Layer 7 of a small transformer language model trained on English Wikipedia (13 layers, counted from 0, width 64).
A neuron's activation on a vector x is SiLU(gate . x) times (in . x), where the dot is the dot product.

Input weights of the MLP neurons that the questions are about. A number n stands for n times 0.006.
n4 gate: 13 35 -24 0 -8 9 22 3 -1 -2 -13 4 -6 7 12 28 3 2 7 7 -19 -34 -7 15 6 7 -11 -36 -30 29 -16 -2 7 1 13 24 7 15 14 28 -11 12 -14 -6 27 -6 21 -16 -2 14 16 -10 16 -21 28 -4 55 -17 17 -23 -30 -8 -35 21
n7 gate: -6 39 -15 -3 2 15 -38 -51 -4 -12 16 10 26 -1 12 23 -18 -18 15 -18 6 23 6 -9 37 10 -7 2 -18 14 2 -24 14 19 6 20 8 11 -13 27 21 -6 -15 15 49 5 7 9 -15 35 -14 14 6 23 0 13 44 -11 -9 -15 32 20 -40 -34
n11 gate: -27 -18 7 17 -9 23 11 -13 -27 -23 -12 4 17 -13 0 -40 -10 -41 11 -5 15 15 -16 -10 5 -8 14 15 14 8 -2 -2 2 -10 -16 7 -25 -9 -7 -15 -10 9 -29 23 8 27 12 -22 -19 15 26 -19 -21 2 -5 -26 -15 9 -12 -10 16 5 -1 14
n21 gate: -14 35 14 -22 29 13 3 -11 -15 -16 -1 -13 21 -14 -2 23 3 -18 5 37 36 6 23 -17 10 -8 -10 19 -5 38 -30 -2 -11 17 -23 29 1 -20 13 7 -15 -7 36 -1 -5 -1 -1 6 26 18 9 -17 5 11 16 -10 -2 -30 10 -12 -40 24 -17 -6
n26 gate: 22 36 -12 13 20 12 24 -2 27 4 -4 1 33 25 -1 -1 -12 -8 -16 -9 0 -33 1 3 7 -2 61 -23 11 17 14 4 -1 11 19 -10 9 -17 34 43 -11 -13 30 15 12 38 1 13 37 12 18 -33 9 -20 25 -39 -23 33 -8 25 18 -7 1 3
n33 gate: -5 1 -15 -26 -30 7 18 -22 -19 -31 12 -2 -8 39 39 -6 -36 -12 7 8 26 -9 -4 -4 24 11 -15 -20 27 5 29 40 -35 9 19 -17 -13 -5 -21 53 5 -8 12 -11 -25 16 7 7 -32 6 32 2 -40 -5 2 -25 -5 0 -10 13 -16 -30 -40 10
n52 gate: -23 -10 -15 -18 -10 15 9 21 -32 9 32 -11 -9 3 -15 7 9 -6 -20 -12 -7 -3 -23 -22 19 -7 -4 14 16 -2 16 -7 -31 -43 -9 -13 9 50 4 21 28 8 3 30 -23 -4 16 21 -11 29 -22 -2 3 1 -60 -26 15 -11 -8 11 19 5 2 7
n60 gate: -9 -6 -36 -5 -3 53 6 47 -35 -5 -1 8 3 10 -6 30 2 25 -51 1 -5 17 -6 -4 3 -13 6 40 0 2 -16 1 -1 29 19 -15 -9 41 -17 22 -36 15 -17 -22 23 9 7 17 22 31 7 23 -10 14 -22 3 13 33 21 5 -39 2 -15 22
n61 gate: -12 19 -14 3 0 -1 10 23 -17 -33 21 -17 -22 19 -6 -11 12 -17 3 26 4 -29 11 10 10 -8 11 -3 -14 26 -4 -11 17 15 6 -18 7 7 -7 -17 -27 -24 -33 -5 4 8 19 9 33 2 -13 9 -8 18 4 -19 -16 -2 44 7 -40 -29 -3 32
n69 gate: -10 9 -15 11 7 -3 -7 31 20 10 35 18 -17 43 10 23 3 -38 -10 -10 -10 -10 0 18 19 -24 15 -40 -23 23 5 -2 -35 -7 5 12 -47 38 -16 5 -27 8 8 11 23 30 32 -15 -26 5 15 24 -19 19 -10 -7 -8 -20 -3 -29 40 25 -22 27
n82 gate: 1 -10 26 10 -14 -33 -15 4 19 35 -25 -6 3 -1 44 9 2 -23 11 23 -5 10 -11 27 -23 -4 -1 -15 11 -24 13 22 -2 -14 9 -24 23 -2 18 -5 -34 18 4 -6 -5 39 14 15 -5 19 11 1 -4 14 -8 -24 10 -9 35 13 -27 -11 13 3
n88 gate: -26 -49 -26 13 11 6 -21 -4 25 -32 -12 -11 -9 0 -12 13 7 38 1 17 14 -26 17 18 1 -14 25 -18 -18 -17 19 14 -16 -24 15 -14 -27 -4 -11 16 -4 18 33 2 -20 14 -9 29 -9 15 -6 21 -19 28 -23 -39 -16 17 16 38 12 -12 4 -14
n121 gate: 21 -12 -2 -38 13 -38 16 32 -42 -22 7 16 -21 2 -2 -1 -17 1 8 16 -7 17 22 2 4 -5 -22 -23 31 8 -7 16 19 6 0 -3 -13 -27 25 11 -2 -21 -17 35 -10 4 -8 23 -3 -8 14 -23 -6 36 -2 22 -6 59 39 2 2 28 33 44
n123 gate: 3 2 41 14 -43 -21 43 -9 59 -27 35 31 -12 -12 -8 -31 15 9 11 12 9 0 -22 -39 -26 18 -34 -8 -27 -11 0 -2 -7 18 -11 -37 -24 2 6 24 -26 -5 -7 -1 12 41 50 -20 -43 -13 68 39 -22 -26 -28 -7 -36 19 -28 2 -27 1 -3 2
n137 gate: -28 27 -10 -2 19 38 -4 -12 -10 -28 11 10 -1 10 -10 15 23 26 -34 -7 14 44 -24 -32 -4 2 15 -41 -22 37 -24 -24 14 28 2 -12 -25 32 -7 -8 -12 -29 -7 -17 -43 -7 0 6 10 17 6 10 20 7 -26 22 -15 5 25 -26 22 28 4 7
n139 gate: 4 -15 -1 12 -13 6 -9 24 -13 16 -24 -10 -22 22 22 -5 -9 39 18 4 -30 -21 15 19 34 -21 18 -5 -33 -11 5 -6 17 -5 22 -9 -20 -4 -6 11 12 43 17 17 20 -16 0 -32 -8 42 2 -4 -37 24 23 -29 40 8 18 -16 13 3 -22 28
n141 gate: 44 12 -22 47 -18 30 -1 1 -19 -8 6 8 -15 34 -40 12 13 22 -22 -1 -32 -27 -34 -36 1 -13 16 2 -9 6 -31 20 20 9 25 8 -12 5 8 22 -9 -3 -22 -5 -27 -25 -23 -6 -26 -16 0 -30 12 13 11 -16 27 20 16 -12 -10 -20 -56 -6
n164 gate: 31 -31 -15 31 -11 12 -55 6 -8 -13 -26 34 12 -8 -4 -3 -16 0 -10 22 39 -28 -5 28 -12 -35 11 -6 25 22 24 -11 9 15 6 15 -39 -22 -23 8 -4 11 -2 25 -15 18 32 7 3 0 18 15 -8 1 25 -8 31 -4 -12 -35 -16 -3 -12 -22
n166 gate: -12 -25 -1 4 -38 9 7 17 -21 7 -51 22 -16 19 7 -1 -6 -20 20 5 -42 5 -4 12 -28 -2 13 9 -19 0 -22 6 -11 4 -4 13 7 -5 4 -15 -47 18 -29 23 -15 3 -4 3 13 3 -27 -4 3 13 -5 -15 40 51 8 -29 -20 28 -19 10
n167 gate: -35 -1 -26 19 38 7 6 -14 2 26 -8 16 -1 29 -12 -8 25 34 -2 -2 17 -4 0 -54 12 -29 61 -3 18 -10 24 -33 22 11 -13 -39 29 22 -20 -12 -48 -12 -38 -5 -11 -15 -5 22 19 49 1 -33 15 12 -24 8 -14 -24 27 -13 11 3 2 -10
n172 gate: 21 -5 14 16 21 -4 23 -8 -9 -7 5 29 11 38 -4 6 24 -31 6 11 -11 27 1 -10 59 -8 41 -25 28 8 2 -5 -41 -3 0 30 -9 19 5 32 -8 -27 25 19 -30 -3 26 -8 -23 -3 -16 5 -3 1 5 -28 -8 5 29 -15 8 1 -43 17
n174 gate: 31 2 -10 0 -21 -9 10 10 -26 7 -1 -6 17 -11 5 7 -26 14 -24 -5 -6 23 -42 -37 -21 -14 6 0 -41 -9 10 18 4 -22 -5 -6 -6 26 -14 29 -34 -33 -7 -28 -4 26 19 9 18 43 9 26 9 -17 -4 -35 -34 -2 -9 6 7 -11 -13 -54
n177 gate: -22 16 17 -34 -15 10 -26 11 22 13 -39 17 11 -7 10 6 -3 -12 -30 17 20 8 8 -5 -29 21 -23 -1 11 -26 39 -3 26 9 -2 19 -11 -13 -38 -22 -1 2 -14 -14 8 -4 15 0 20 -1 -30 15 -14 22 -2 0 8 -6 -15 31 9 -5 -11 4
n183 gate: -9 -14 -17 -5 -14 -10 -37 4 -13 12 -37 -17 13 11 -25 6 -2 25 21 21 -8 5 29 19 -6 -31 -33 -5 -37 -23 9 1 15 -40 8 5 -16 -19 16 31 -3 1 -40 -33 -32 30 -18 -11 7 -16 27 -9 7 15 3 -28 -19 -10 14 -27 -1 -18 -7 -21
n190 gate: -8 3 -17 -9 -8 13 17 12 6 -36 22 -9 -12 20 11 -29 7 -12 0 16 -8 -16 30 -33 0 -47 0 12 -8 13 -11 56 13 -28 -33 -19 1 1 14 -1 14 -21 -4 21 -39 -21 0 0 -19 -19 6 -16 -22 27 2 7 8 -14 18 -8 7 -35 -10 35
n4 in: 7 -2 10 14 -11 -26 16 13 2 -9 -15 12 -17 3 16 -9 -6 -30 -16 -19 -1 -9 19 -16 -17 2 -2 9 -16 23 6 25 -6 -3 7 -19 -16 -1 -8 -23 16 -19 24 -11 -1 -2 -4 -5 5 -37 26 -15 -39 8 -17 20 8 -9 11 36 -31 -3 0 -18
n7 in: 18 1 -24 -21 -33 -19 -5 20 23 -30 11 -2 15 4 0 19 4 -30 36 13 -29 -19 -36 -30 4 -7 10 4 7 24 -15 8 6 -35 0 25 -23 -5 -3 -5 -11 -8 -6 -12 -11 -9 30 -11 10 4 -9 13 25 1 26 18 17 -18 -1 -31 2 -14 -14 5
n11 in: 0 14 -1 -32 -16 5 -2 14 1 -4 36 30 -26 -10 -14 -23 37 -27 15 -3 -32 -4 0 -23 31 -6 -1 7 3 1 -26 -15 33 -14 -11 5 18 -8 -6 -23 -16 16 18 -22 13 9 -6 9 19 -4 -6 -4 25 5 -13 -28 -29 9 -23 32 11 12 15 -1
n21 in: 2 -6 14 16 -8 6 6 29 -6 5 -7 17 3 -15 12 -5 32 -40 -26 15 -6 11 -4 -12 -22 40 -10 -21 -11 0 -4 -30 8 25 13 1 4 17 -12 -1 -6 21 -4 -3 24 -40 -26 -2 -17 -17 12 4 35 -7 -25 3 6 9 -47 -6 -17 14 20 -5
n26 in: 25 -8 13 5 21 5 2 12 -1 11 17 -2 -23 24 5 -10 -1 -26 40 -1 24 -18 -33 -15 57 -64 32 13 -15 -11 53 -21 -2 -3 45 16 -15 25 36 -18 18 -13 11 9 -8 -8 -2 6 10 20 11 25 5 28 7 3 36 -1 2 -24 28 36 23 12
n33 in: -2 16 -7 -16 -19 -1 13 -26 13 -37 15 46 -12 -28 18 14 -31 -19 1 16 -43 16 -10 -33 -3 15 -19 -18 3 5 -35 2 -5 -8 7 -5 -1 -33 -11 -8 16 27 31 -6 -4 34 20 17 -30 -2 7 -28 -15 -26 -19 -7 -46 13 9 -25 -29 -8 21 4
n52 in: 10 31 -9 2 -5 4 -37 -21 -9 -23 5 -17 23 18 1 17 -6 6 13 39 -9 16 26 15 12 -18 -3 29 -8 -3 6 -8 -18 23 -11 -1 -50 8 -19 17 19 1 36 -24 7 -6 -1 -14 -21 5 -28 -15 -14 29 -14 25 2 1 -8 18 36 4 -31 -44
n60 in: -46 23 19 -4 25 34 -36 2 2 9 -24 -10 -3 14 -6 -13 8 12 -16 -19 21 28 -53 10 34 -23 -27 -14 10 18 -12 3 -25 -8 17 -3 13 -2 -33 -40 9 -23 -16 15 12 -9 -7 30 -18 21 -19 -20 -8 3 -11 21 -1 -17 16 -16 15 -26 -27 -4
n61 in: 24 16 -15 -14 -6 -26 4 18 3 -20 -11 -26 -10 -9 5 4 -22 3 14 3 -15 -6 -7 29 -17 8 2 -1 -16 6 11 -28 17 -1 29 -16 18 4 19 -27 -11 -18 -13 -12 8 5 -8 -4 -1 -6 11 12 40 11 -2 3 -18 15 8 28 -11 -23 -16 -19
n69 in: -1 -9 0 -11 -4 33 6 -4 7 5 22 -4 -12 18 -18 3 -1 11 -43 -21 53 13 38 21 7 -21 11 18 -13 29 -21 6 -21 12 -9 -6 4 -7 -32 -30 9 -3 25 2 25 9 21 13 -2 10 10 6 -5 13 21 -13 -26 -6 -15 -47 -14 0 18 -12
n82 in: -2 26 -11 -22 20 16 5 -14 28 -3 -21 22 36 6 26 15 -3 -3 13 15 1 12 4 -10 -38 16 11 16 19 20 22 -6 -15 -29 3 -27 -12 -7 -13 8 -16 39 -8 5 0 -23 31 5 10 0 -9 7 10 -14 -15 -7 -1 -5 22 3 -9 -11 21 -2
n88 in: 19 16 28 17 9 8 -21 -6 3 -8 -34 1 5 0 -26 2 -12 17 -2 -20 -5 0 27 -7 16 -45 31 -23 27 29 -4 -7 29 -14 -1 -22 24 -30 -11 63 -21 -11 15 -22 4 -8 2 -8 -4 -2 1 10 -15 35 -10 6 -33 -26 17 8 10 -8 -16 -15
n121 in: -16 -5 -26 13 17 -9 -2 11 11 -28 -9 -22 2 -34 -12 -26 33 -16 11 -13 0 18 0 20 -8 -41 9 -12 24 1 -4 -22 -9 -14 16 -3 23 25 26 -6 5 27 -14 -3 39 -13 7 -11 -12 0 -8 23 -21 -4 5 23 8 -28 -28 -24 27 -2 20 34
n123 in: 18 -10 28 38 -11 9 31 -2 3 -34 -6 -15 20 15 19 -24 -1 17 9 4 4 -23 -8 6 -13 -4 -3 6 -12 -13 18 12 1 14 -18 -14 -9 -24 29 20 14 -2 -15 26 -1 11 19 17 -24 -18 94 -3 -19 -6 -12 -6 -21 13 35 4 -13 -3 17 -1
n137 in: 15 -2 14 -14 12 -36 4 0 20 -1 -6 -25 17 41 19 -10 -28 -12 -16 -12 1 2 32 -8 -4 12 3 49 8 25 26 15 17 -15 15 -14 26 -2 -10 17 11 5 1 -7 22 -31 -5 24 16 -7 5 -7 -3 -15 -6 -25 -4 9 0 34 -5 -22 -18 23
n139 in: 2 6 -6 5 36 -3 -5 0 24 -6 30 5 -4 -23 -21 -2 26 23 23 -6 15 25 -9 -18 14 15 24 -6 17 9 15 -13 -6 27 26 15 -17 11 -11 6 -27 1 13 -22 -55 -21 -23 -48 9 27 6 48 4 -11 -14 -14 -18 6 -26 3 -9 5 30 -4
n141 in: -42 25 10 -6 2 -23 -5 -9 1 -3 -56 32 13 -6 21 -1 15 -5 36 6 9 -8 11 11 -1 5 1 -9 -1 -32 -16 -2 29 9 3 39 -1 -16 20 16 2 38 40 5 -7 0 -26 48 -9 -13 1 -6 -23 2 8 25 46 -29 -3 20 10 5 -22 5
n164 in: -24 -14 -10 -17 -19 -11 -39 -1 -12 38 11 35 -25 -16 39 -13 -19 32 -7 21 -5 -9 -18 15 5 17 -20 -50 -18 -1 -5 -16 23 36 7 4 -26 -2 -17 16 -39 6 30 11 -32 -1 8 -26 12 16 -21 -25 5 47 -17 8 13 10 -51 -17 -19 -16 12 25
n166 in: 16 -27 -2 13 -3 32 20 -8 24 26 -2 18 4 -10 12 -11 -4 10 -1 -4 -1 0 5 15 12 -25 6 21 13 9 -19 -3 49 28 31 -22 -9 2 14 -6 -6 16 -11 -34 -30 -6 -3 -21 28 -4 15 41 22 6 1 45 -6 9 -14 -20 20 -3 29 7
n167 in: 25 -4 -33 7 1 -17 10 50 -28 5 -17 -10 -41 22 -29 5 12 6 -17 2 1 12 -6 -39 8 0 23 -9 -17 23 34 -27 4 -16 -27 21 24 23 -4 -16 4 6 8 -18 0 9 5 11 25 30 0 23 -14 -4 -22 -22 -6 2 -15 26 -16 25 -13 -36
n172 in: 1 -22 41 -20 -53 12 6 -15 35 -18 2 -4 5 13 13 8 -4 -22 -6 -32 37 7 -54 -2 1 -4 -17 -1 -5 2 30 -18 20 -24 -3 -27 -8 5 13 -17 1 0 -40 6 1 23 13 28 -21 -3 18 18 -30 35 -1 15 1 35 3 19 27 -21 28 12
n174 in: -12 12 9 -12 -26 -1 13 -35 4 7 -11 21 -36 -26 6 -52 -24 2 -1 37 20 -7 0 -10 19 -1 -7 -2 3 -5 -64 16 2 1 -2 -22 8 -24 22 13 9 -2 5 32 -3 4 1 38 5 15 2 13 -5 -11 27 -4 -7 30 6 0 -8 -37 -9 13
n177 in: 4 -19 -31 11 12 -16 11 1 -58 -5 -17 11 17 10 3 12 4 -9 -5 -8 13 23 11 17 -17 18 6 0 -4 11 5 -19 -4 -4 1 22 9 -18 -39 23 -11 -5 18 2 -9 -5 0 19 4 -16 -3 -9 -8 29 21 7 -11 1 16 -7 -1 4 6 -33
n183 in: 1 -27 -9 -5 33 -31 4 3 8 -17 -33 0 18 -22 -9 10 -23 8 26 1 -3 -1 3 -22 -15 25 -21 -38 -18 -60 -1 17 11 -5 11 -21 7 0 -14 25 10 12 -24 -2 12 19 -8 37 11 -12 0 2 34 5 5 -27 -2 13 3 -4 18 -7 -4 -2
n190 in: 8 -9 -12 6 -19 12 -25 18 -1 -19 -5 -13 -24 -22 -29 2 12 -11 19 2 -7 -30 -4 -4 12 -19 -20 16 1 -23 7 -19 35 -4 -21 -56 21 9 -12 16 -15 11 -9 47 -11 5 -5 -7 25 -25 -13 3 22 21 0 -38 -10 12 28 -5 -5 -29 18 32

Each question shows a token from some text and the vector x that enters the MLP there. A number n stands for n times 0.073.

"ai ": 8 -7 -7 -17 8 -3 -17 -9 10 43 19 14 -25 -1 1 -2 28 -11 12 2 -14 9 6 -6 1 -9 20 -1 -12 -13 15 -2 12 13 16 0 4 9 -10 -13 -14 23 2 -8 6 -18 3 1 9 4 -52 9 26 -5 4 5 18 15 -31 5 6 39 3 7
Which two neurons fire most, strongest first? n166, n167

"ti": -2 9 3 -29 0 -14 29 2 9 19 16 6 -6 17 33 -3 25 2 0 -31 -5 22 1 -8 -12 7 -4 10 -27 0 12 -15 -18 -18 11 14 -6 16 -24 2 -8 0 0 9 -12 -13 23 20 -30 7 4 28 -19 2 14 -3 0 -1 -7 19 7 -26 -11 3
The three highest activations, in order: n172, n69, n177

"early ": 18 10 25 -27 -13 6 17 6 -7 17 5 1 1 -11 2 -10 0 -10 -14 3 -13 -1 1 7 8 10 -3 -29 -1 -1 -13 -7 4 6 18 -17 3 -15 -2 -1 24 12 -7 -27 9 -42 -12 21 -8 15 -56 -19 22 -13 -18 4 20 -10 -9 9 2 -25 10 -1
Which neuron lights up most? n123

"recogn": 8 32 -7 22 9 -38 8 7 5 14 18 4 -3 -10 11 13 3 5 11 7 -7 -15 17 -29 -19 7 19 -22 -16 6 -14 0 -9 9 16 -9 -13 -21 -29 -10 -6 7 11 -14 13 -6 6 0 -14 -10 26 -3 13 -23 -9 -11 -4 -12 -22 26 -22 -35 -16 8
Which neuron fires most, and how strongly? n4, at about 3.1

"world": 10 19 2 -13 8 -8 -1 26 -17 15 -4 6 2 -2 7 -6 -2 16 9 2 -26 5 3 -13 -34 -6 -19 9 -17 15 -24 -9 18 4 13 -12 -1 25 11 -15 9 17 -6 -21 3 -16 11 3 -4 13 5 -8 4 -35 -16 9 0 27 -19 16 -23 -47 -12 -20
Which two neurons fire most, strongest first? n174, n4

"-": -2 7 28 -13 17 14 11 -11 -3 -21 -5 -11 -20 0 10 3 7 -12 8 -9 -26 8 17 -30 23 -20 -3 -7 -5 -5 19 -15 26 -5 8 -31 7 2 -19 0 2 -9 9 0 -27 -19 -26 11 -11 -18 -38 4 6 -9 -3 1 18 -15 -13 10 16 -37 9 3
Which neuron fires most, and how strongly? n190, at about 5.2

"s ": -1 23 21 0 1 1 -3 -3 -15 9 -3 -3 -10 1 -8 -15 -10 14 -12 -2 -17 3 11 -21 0 13 4 -18 -10 1 -14 0 1 -18 14 -24 -3 -17 -5 -1 11 13 0 -29 -15 -31 -30 3 10 16 -79 1 3 -3 -10 4 6 12 -6 -7 -5 -22 -18 -1
Which neuron lights up most? n137

"Ke": 0 4 11 3 -9 -3 -7 7 29 29 7 18 -22 -38 19 8 2 7 -14 6 3 17 4 -14 -32 5 -19 -34 -2 7 21 -10 32 -3 3 -5 -4 -22 -3 0 -15 -9 -15 -3 0 16 -9 -25 8 -7 9 0 3 -33 4 -28 -5 21 -28 -9 4 21 -4 -2
Which neuron lights up most? n164

"ri": -7 -15 -2 -12 -1 -40 11 -3 41 20 8 18 -9 9 22 12 14 -1 -31 -7 -16 22 11 -4 4 24 -12 -15 -12 4 5 -4 -8 -17 1 -6 25 19 1 2 -14 -12 -3 -1 -5 16 -1 -24 5 -14 13 16 -20 -1 3 -19 16 23 -4 -8 31 -4 -8 -12
Which neuron lights up most? n172

"les ": -18 33 -6 -39 35 -7 2 19 -9 -20 -10 12 -6 1 -1 13 19 4 -13 14 -25 26 4 3 17 5 -12 -16 19 20 2 -14 -5 2 24 -3 -1 1 -5 -11 2 13 -7 -14 26 -1 -19 11 6 -1 -48 13 -2 8 -6 8 -13 -2 -12 14 -2 14 0 7
Which neuron fires most, and how strongly? n60, at about 3.6

"\n": -8 5 0 -12 -1 -7 -16 11 -2 -5 8 12 -9 17 -1 -16 3 21 5 -2 8 -4 0 13 3 1 -8 -36 -16 -5 10 1 -7 20 14 -8 -2 -50 2 9 5 16 -4 -37 0 -37 -24 -10 37 -6 -11 16 15 0 -23 -2 6 -4 0 5 -1 -12 -18 8
The three highest activations, in order: n139, n183, n88

"==": -13 -3 7 -15 13 -15 -2 4 -15 3 -1 -6 -13 24 -14 -5 9 22 -4 6 5 0 10 5 -5 -3 -9 -28 -9 1 3 4 -6 9 12 -16 1 -55 0 13 8 14 -3 -48 9 -45 -19 -4 19 2 -7 9 2 0 -21 6 9 10 -4 7 -5 -11 -13 7
Which neuron fires most, and how strongly? n88, at about 1.3

"p": -5 28 24 -7 -3 7 19 10 50 -6 8 -3 -17 -17 -15 -5 -5 -4 -5 -1 9 -17 17 3 18 9 -14 11 2 -13 8 0 -7 -3 10 3 0 14 -4 -2 0 6 12 -15 2 12 -31 12 -19 -5 -10 29 -11 11 20 -22 -34 -41 -23 7 -9 6 14 4
Which neuron lights up most? n69

"his ": 3 13 17 -10 -12 -2 15 4 -9 23 -12 8 -1 -6 -3 -16 5 15 -8 16 -6 -2 6 -6 13 8 0 -6 -17 -3 -13 4 1 3 17 -18 0 -9 12 -4 9 11 -5 -39 -13 -32 -28 13 -5 -1 -80 3 10 9 -16 0 15 12 3 -7 -5 -11 -15 6
The three highest activations, in order: n141, n166, n123

"P ": 3 -12 -1 -30 33 -8 -12 18 6 30 6 15 9 4 11 37 -12 -18 -3 -14 -16 14 26 -9 -3 -9 -9 11 -14 -19 6 -3 -1 -5 -7 13 -16 14 -10 1 -26 -2 -2 -17 1 -20 4 -4 20 -4 -35 17 8 -3 0 15 14 -5 12 -15 7 -21 9 19
The three highest activations, in order: n177, n166, n123

"became ": 11 19 23 17 1 -18 -29 -12 -13 12 -3 13 -7 14 9 16 5 -9 1 -12 -15 -5 18 -4 1 3 5 -16 -10 -4 -19 10 3 -1 32 -22 -9 -32 -22 -30 11 4 14 -17 0 -14 -17 -2 6 -2 -41 -26 4 -9 -5 -17 17 10 -1 15 -12 -30 -15 9
Which neuron lights up most? n141

"'": -8 -17 -4 -20 -9 2 0 6 -19 -7 1 -12 -30 -36 16 2 20 0 13 -2 -13 -2 11 -16 17 -2 -21 -9 1 20 -2 -3 14 33 37 -5 -15 -14 -30 7 3 13 11 -14 6 13 6 -16 4 18 2 23 -8 -4 3 11 6 24 -47 -12 -9 -9 15 2
Which neuron lights up most? n139

"en ": -4 -11 -12 -31 13 5 -21 -2 8 21 12 15 -28 -2 4 17 1 -15 0 -30 15 -3 5 31 7 3 17 -23 1 6 9 -1 6 -12 1 15 5 16 -17 -7 -14 18 0 -9 -21 -5 5 -22 -25 5 -53 8 6 -22 3 15 -4 7 -30 2 12 19 -4 8
The three highest activations, in order: n69, n123, n174

"ers": -7 40 3 -14 32 -8 6 13 -5 -23 7 -17 -27 12 -1 5 7 10 14 -7 -22 25 12 3 -11 13 17 -19 -18 0 -12 -19 6 2 15 -23 1 1 -21 -7 -4 9 -7 -5 7 26 -1 4 15 -21 31 32 8 12 -15 13 -11 0 -15 0 -1 -6 10 -16
Which neuron fires most, and how strongly? n61, at about 3.2

"initi": 5 16 0 10 -8 -10 15 22 31 17 -8 3 13 -6 -5 -4 -6 9 -4 -8 -10 -7 -6 -16 -17 21 -22 4 -20 -5 -29 8 5 -34 13 -25 3 15 -22 8 -7 -9 -1 -30 26 -17 5 30 -4 -12 8 -9 1 -20 -9 -2 9 -7 -36 12 -24 -17 -24 6
Which neuron fires most, and how strongly? n4, at about 2.6

"nam": -16 6 -4 -29 3 -25 7 -3 15 -24 -18 -13 -34 15 3 10 -14 9 3 3 2 10 9 -23 17 7 8 -1 4 32 -4 -34 17 8 -33 -1 -4 4 3 7 -9 -9 -10 -14 -5 14 23 -15 11 6 26 6 -11 -19 0 6 17 -17 -30 -3 3 -13 -6 -16
Which two neurons fire most, strongest first? n167, n7

"r": -6 16 9 -12 9 -20 8 6 41 -1 0 3 -13 -23 -12 -18 -1 9 -5 -3 4 6 2 9 7 3 -7 12 -16 -3 -2 -13 12 -1 2 11 24 2 2 -26 2 -15 18 -41 -6 15 9 5 -15 -4 0 6 -18 34 8 -24 -20 -38 -25 -7 -2 31 -11 -6
Which neuron lights up most? n69

"requ": 16 20 1 -23 10 1 11 3 -5 1 0 9 8 -14 22 16 17 4 12 9 17 -15 21 -27 2 21 -8 2 -26 -3 1 22 -15 -1 14 -21 -13 -14 -22 -12 9 3 10 -12 1 -27 14 -11 -15 -11 18 -7 3 -27 15 -5 -11 -14 -31 12 -24 -42 -5 -3
Which two neurons fire most, strongest first? n33, n4

", ": 3 -2 14 -36 1 1 -32 1 -9 27 8 -1 -19 -15 7 -5 -2 -5 15 -3 20 -12 20 -2 5 -8 -14 -9 11 5 -18 -14 -3 -1 13 23 -17 -10 -14 2 -5 -2 -7 -7 -2 -39 -9 7 27 13 -60 7 13 -11 -7 0 18 7 -8 8 -16 -12 -17 -14
Which neuron lights up most? n164

"a ": -5 7 17 -1 -7 -23 -8 -4 -6 6 -1 17 7 -18 5 -6 -15 9 -12 -15 -25 -11 11 -9 4 -1 1 -5 -19 1 -9 18 -2 -5 4 -28 2 0 -3 -15 15 9 3 -25 -13 -42 -27 20 2 -4 -68 1 13 10 0 4 11 17 0 17 0 -25 -10 1
Which neuron fires most, and how strongly? n141, at about 1

"the ": -7 5 14 -13 -3 -12 -7 5 -4 2 1 11 -4 13 -6 -21 -1 19 1 1 4 -2 1 13 6 0 -2 -30 -18 0 0 4 -4 17 13 -22 -4 -38 2 10 4 10 -2 -42 -5 -40 -35 -11 28 -4 -35 8 6 3 -23 0 11 -9 -2 3 -6 -19 -19 5
Which neuron fires most, and how strongly? n139, at about 1.3

"ud": 0 -9 15 -40 -4 -6 0 -33 43 22 35 12 -10 14 6 -17 7 -22 4 -9 3 -17 -3 -6 -23 12 15 3 -14 2 14 2 10 -5 10 -6 -17 4 -11 -29 -2 -5 14 -9 -5 20 12 13 20 -17 -1 -12 16 5 5 15 -4 20 7 -8 12 -5 18 6
The three highest activations, in order: n26, n69, n82

"business ": 2 39 13 -35 12 -3 13 11 -23 42 -1 -15 6 -20 1 -2 13 4 -6 -1 -29 -6 4 -10 1 0 0 1 -7 -11 9 -3 -24 -4 -6 -8 11 11 -17 -18 -1 13 1 -24 1 -13 -3 0 8 5 -49 3 -2 -17 -24 0 0 24 -22 -6 1 -23 -19 0
Which neuron lights up most? n52

"sec": -4 11 13 -22 -19 -15 36 8 13 4 0 -3 9 -3 -6 -15 -6 20 10 -4 10 4 2 -6 -23 30 -9 0 -3 -21 -20 -4 -7 -21 -5 -16 7 -10 -11 -16 4 -18 -5 -15 5 -13 -8 29 19 -10 3 7 -11 -7 -12 38 4 -33 -14 2 -25 -36 -7 24
Which neuron lights up most? n26

"el ": -7 19 18 -35 19 -5 -11 18 -15 5 13 25 -19 -4 4 19 24 1 0 26 -10 19 14 -5 13 14 -16 -28 3 -2 -36 -4 -5 -2 -4 8 2 11 -1 -9 -7 13 -12 9 15 -11 -7 21 -8 -2 -43 14 10 12 -10 -7 16 -24 -14 14 13 -17 -9 5
Which neuron fires most, and how strongly? n21, at about 1.3

"Ch": -3 -8 34 -6 -6 11 15 -7 7 -9 -22 25 -13 -15 15 -28 21 -20 5 -8 -1 -1 3 -15 -28 0 -21 -1 -3 -23 6 -15 18 6 4 -17 10 -23 -10 -27 1 28 17 -25 6 -6 12 -14 11 7 -22 3 4 5 11 -6 -2 2 -8 2 -16 23 12 24
Which neuron lights up most? n166

"il": -15 -25 6 -8 -13 0 12 -32 33 15 33 8 -8 0 -18 19 19 0 13 -8 15 -16 3 -9 -20 2 -9 -7 23 14 5 -1 -6 -7 9 5 -23 18 6 -17 19 7 -3 -10 25 24 -28 -5 3 -12 -10 -19 10 4 0 -8 -21 17 -3 -10 8 -27 -1 6
Which neuron lights up most? n69

"was ": -1 44 0 -4 2 -12 -31 3 -31 4 -13 18 -8 6 14 16 11 -7 8 -2 2 -3 8 -16 7 4 -15 -14 -1 -3 -8 3 8 -8 22 -39 -1 -13 -3 -24 2 10 2 -9 -6 -12 -29 11 3 -5 -60 3 -3 2 3 -26 8 1 -2 7 -10 -22 -9 -5
Which neuron lights up most? n141

"t": 2 21 30 -3 8 -5 7 13 7 -1 17 3 -4 30 0 7 16 7 9 1 -1 24 11 4 7 5 -1 40 -5 -13 -22 -21 -4 14 -23 3 -15 13 -16 -6 16 -10 10 -15 -5 2 -1 7 -37 2 -8 28 -20 -5 20 -7 -30 15 19 21 6 -11 -10 -14
Which neuron fires most, and how strongly? n172, at about 1.2

"ent ": -12 16 -31 -24 34 18 12 -3 -5 23 2 16 -29 9 -23 10 8 27 -14 13 -21 18 -1 2 -6 15 3 10 -15 1 -14 -8 13 1 0 -4 12 4 4 -20 19 -23 5 -31 -6 -9 1 20 -1 -19 -19 -26 22 3 3 4 6 2 7 8 -3 -4 11 11
The three highest activations, in order: n167, n60, n172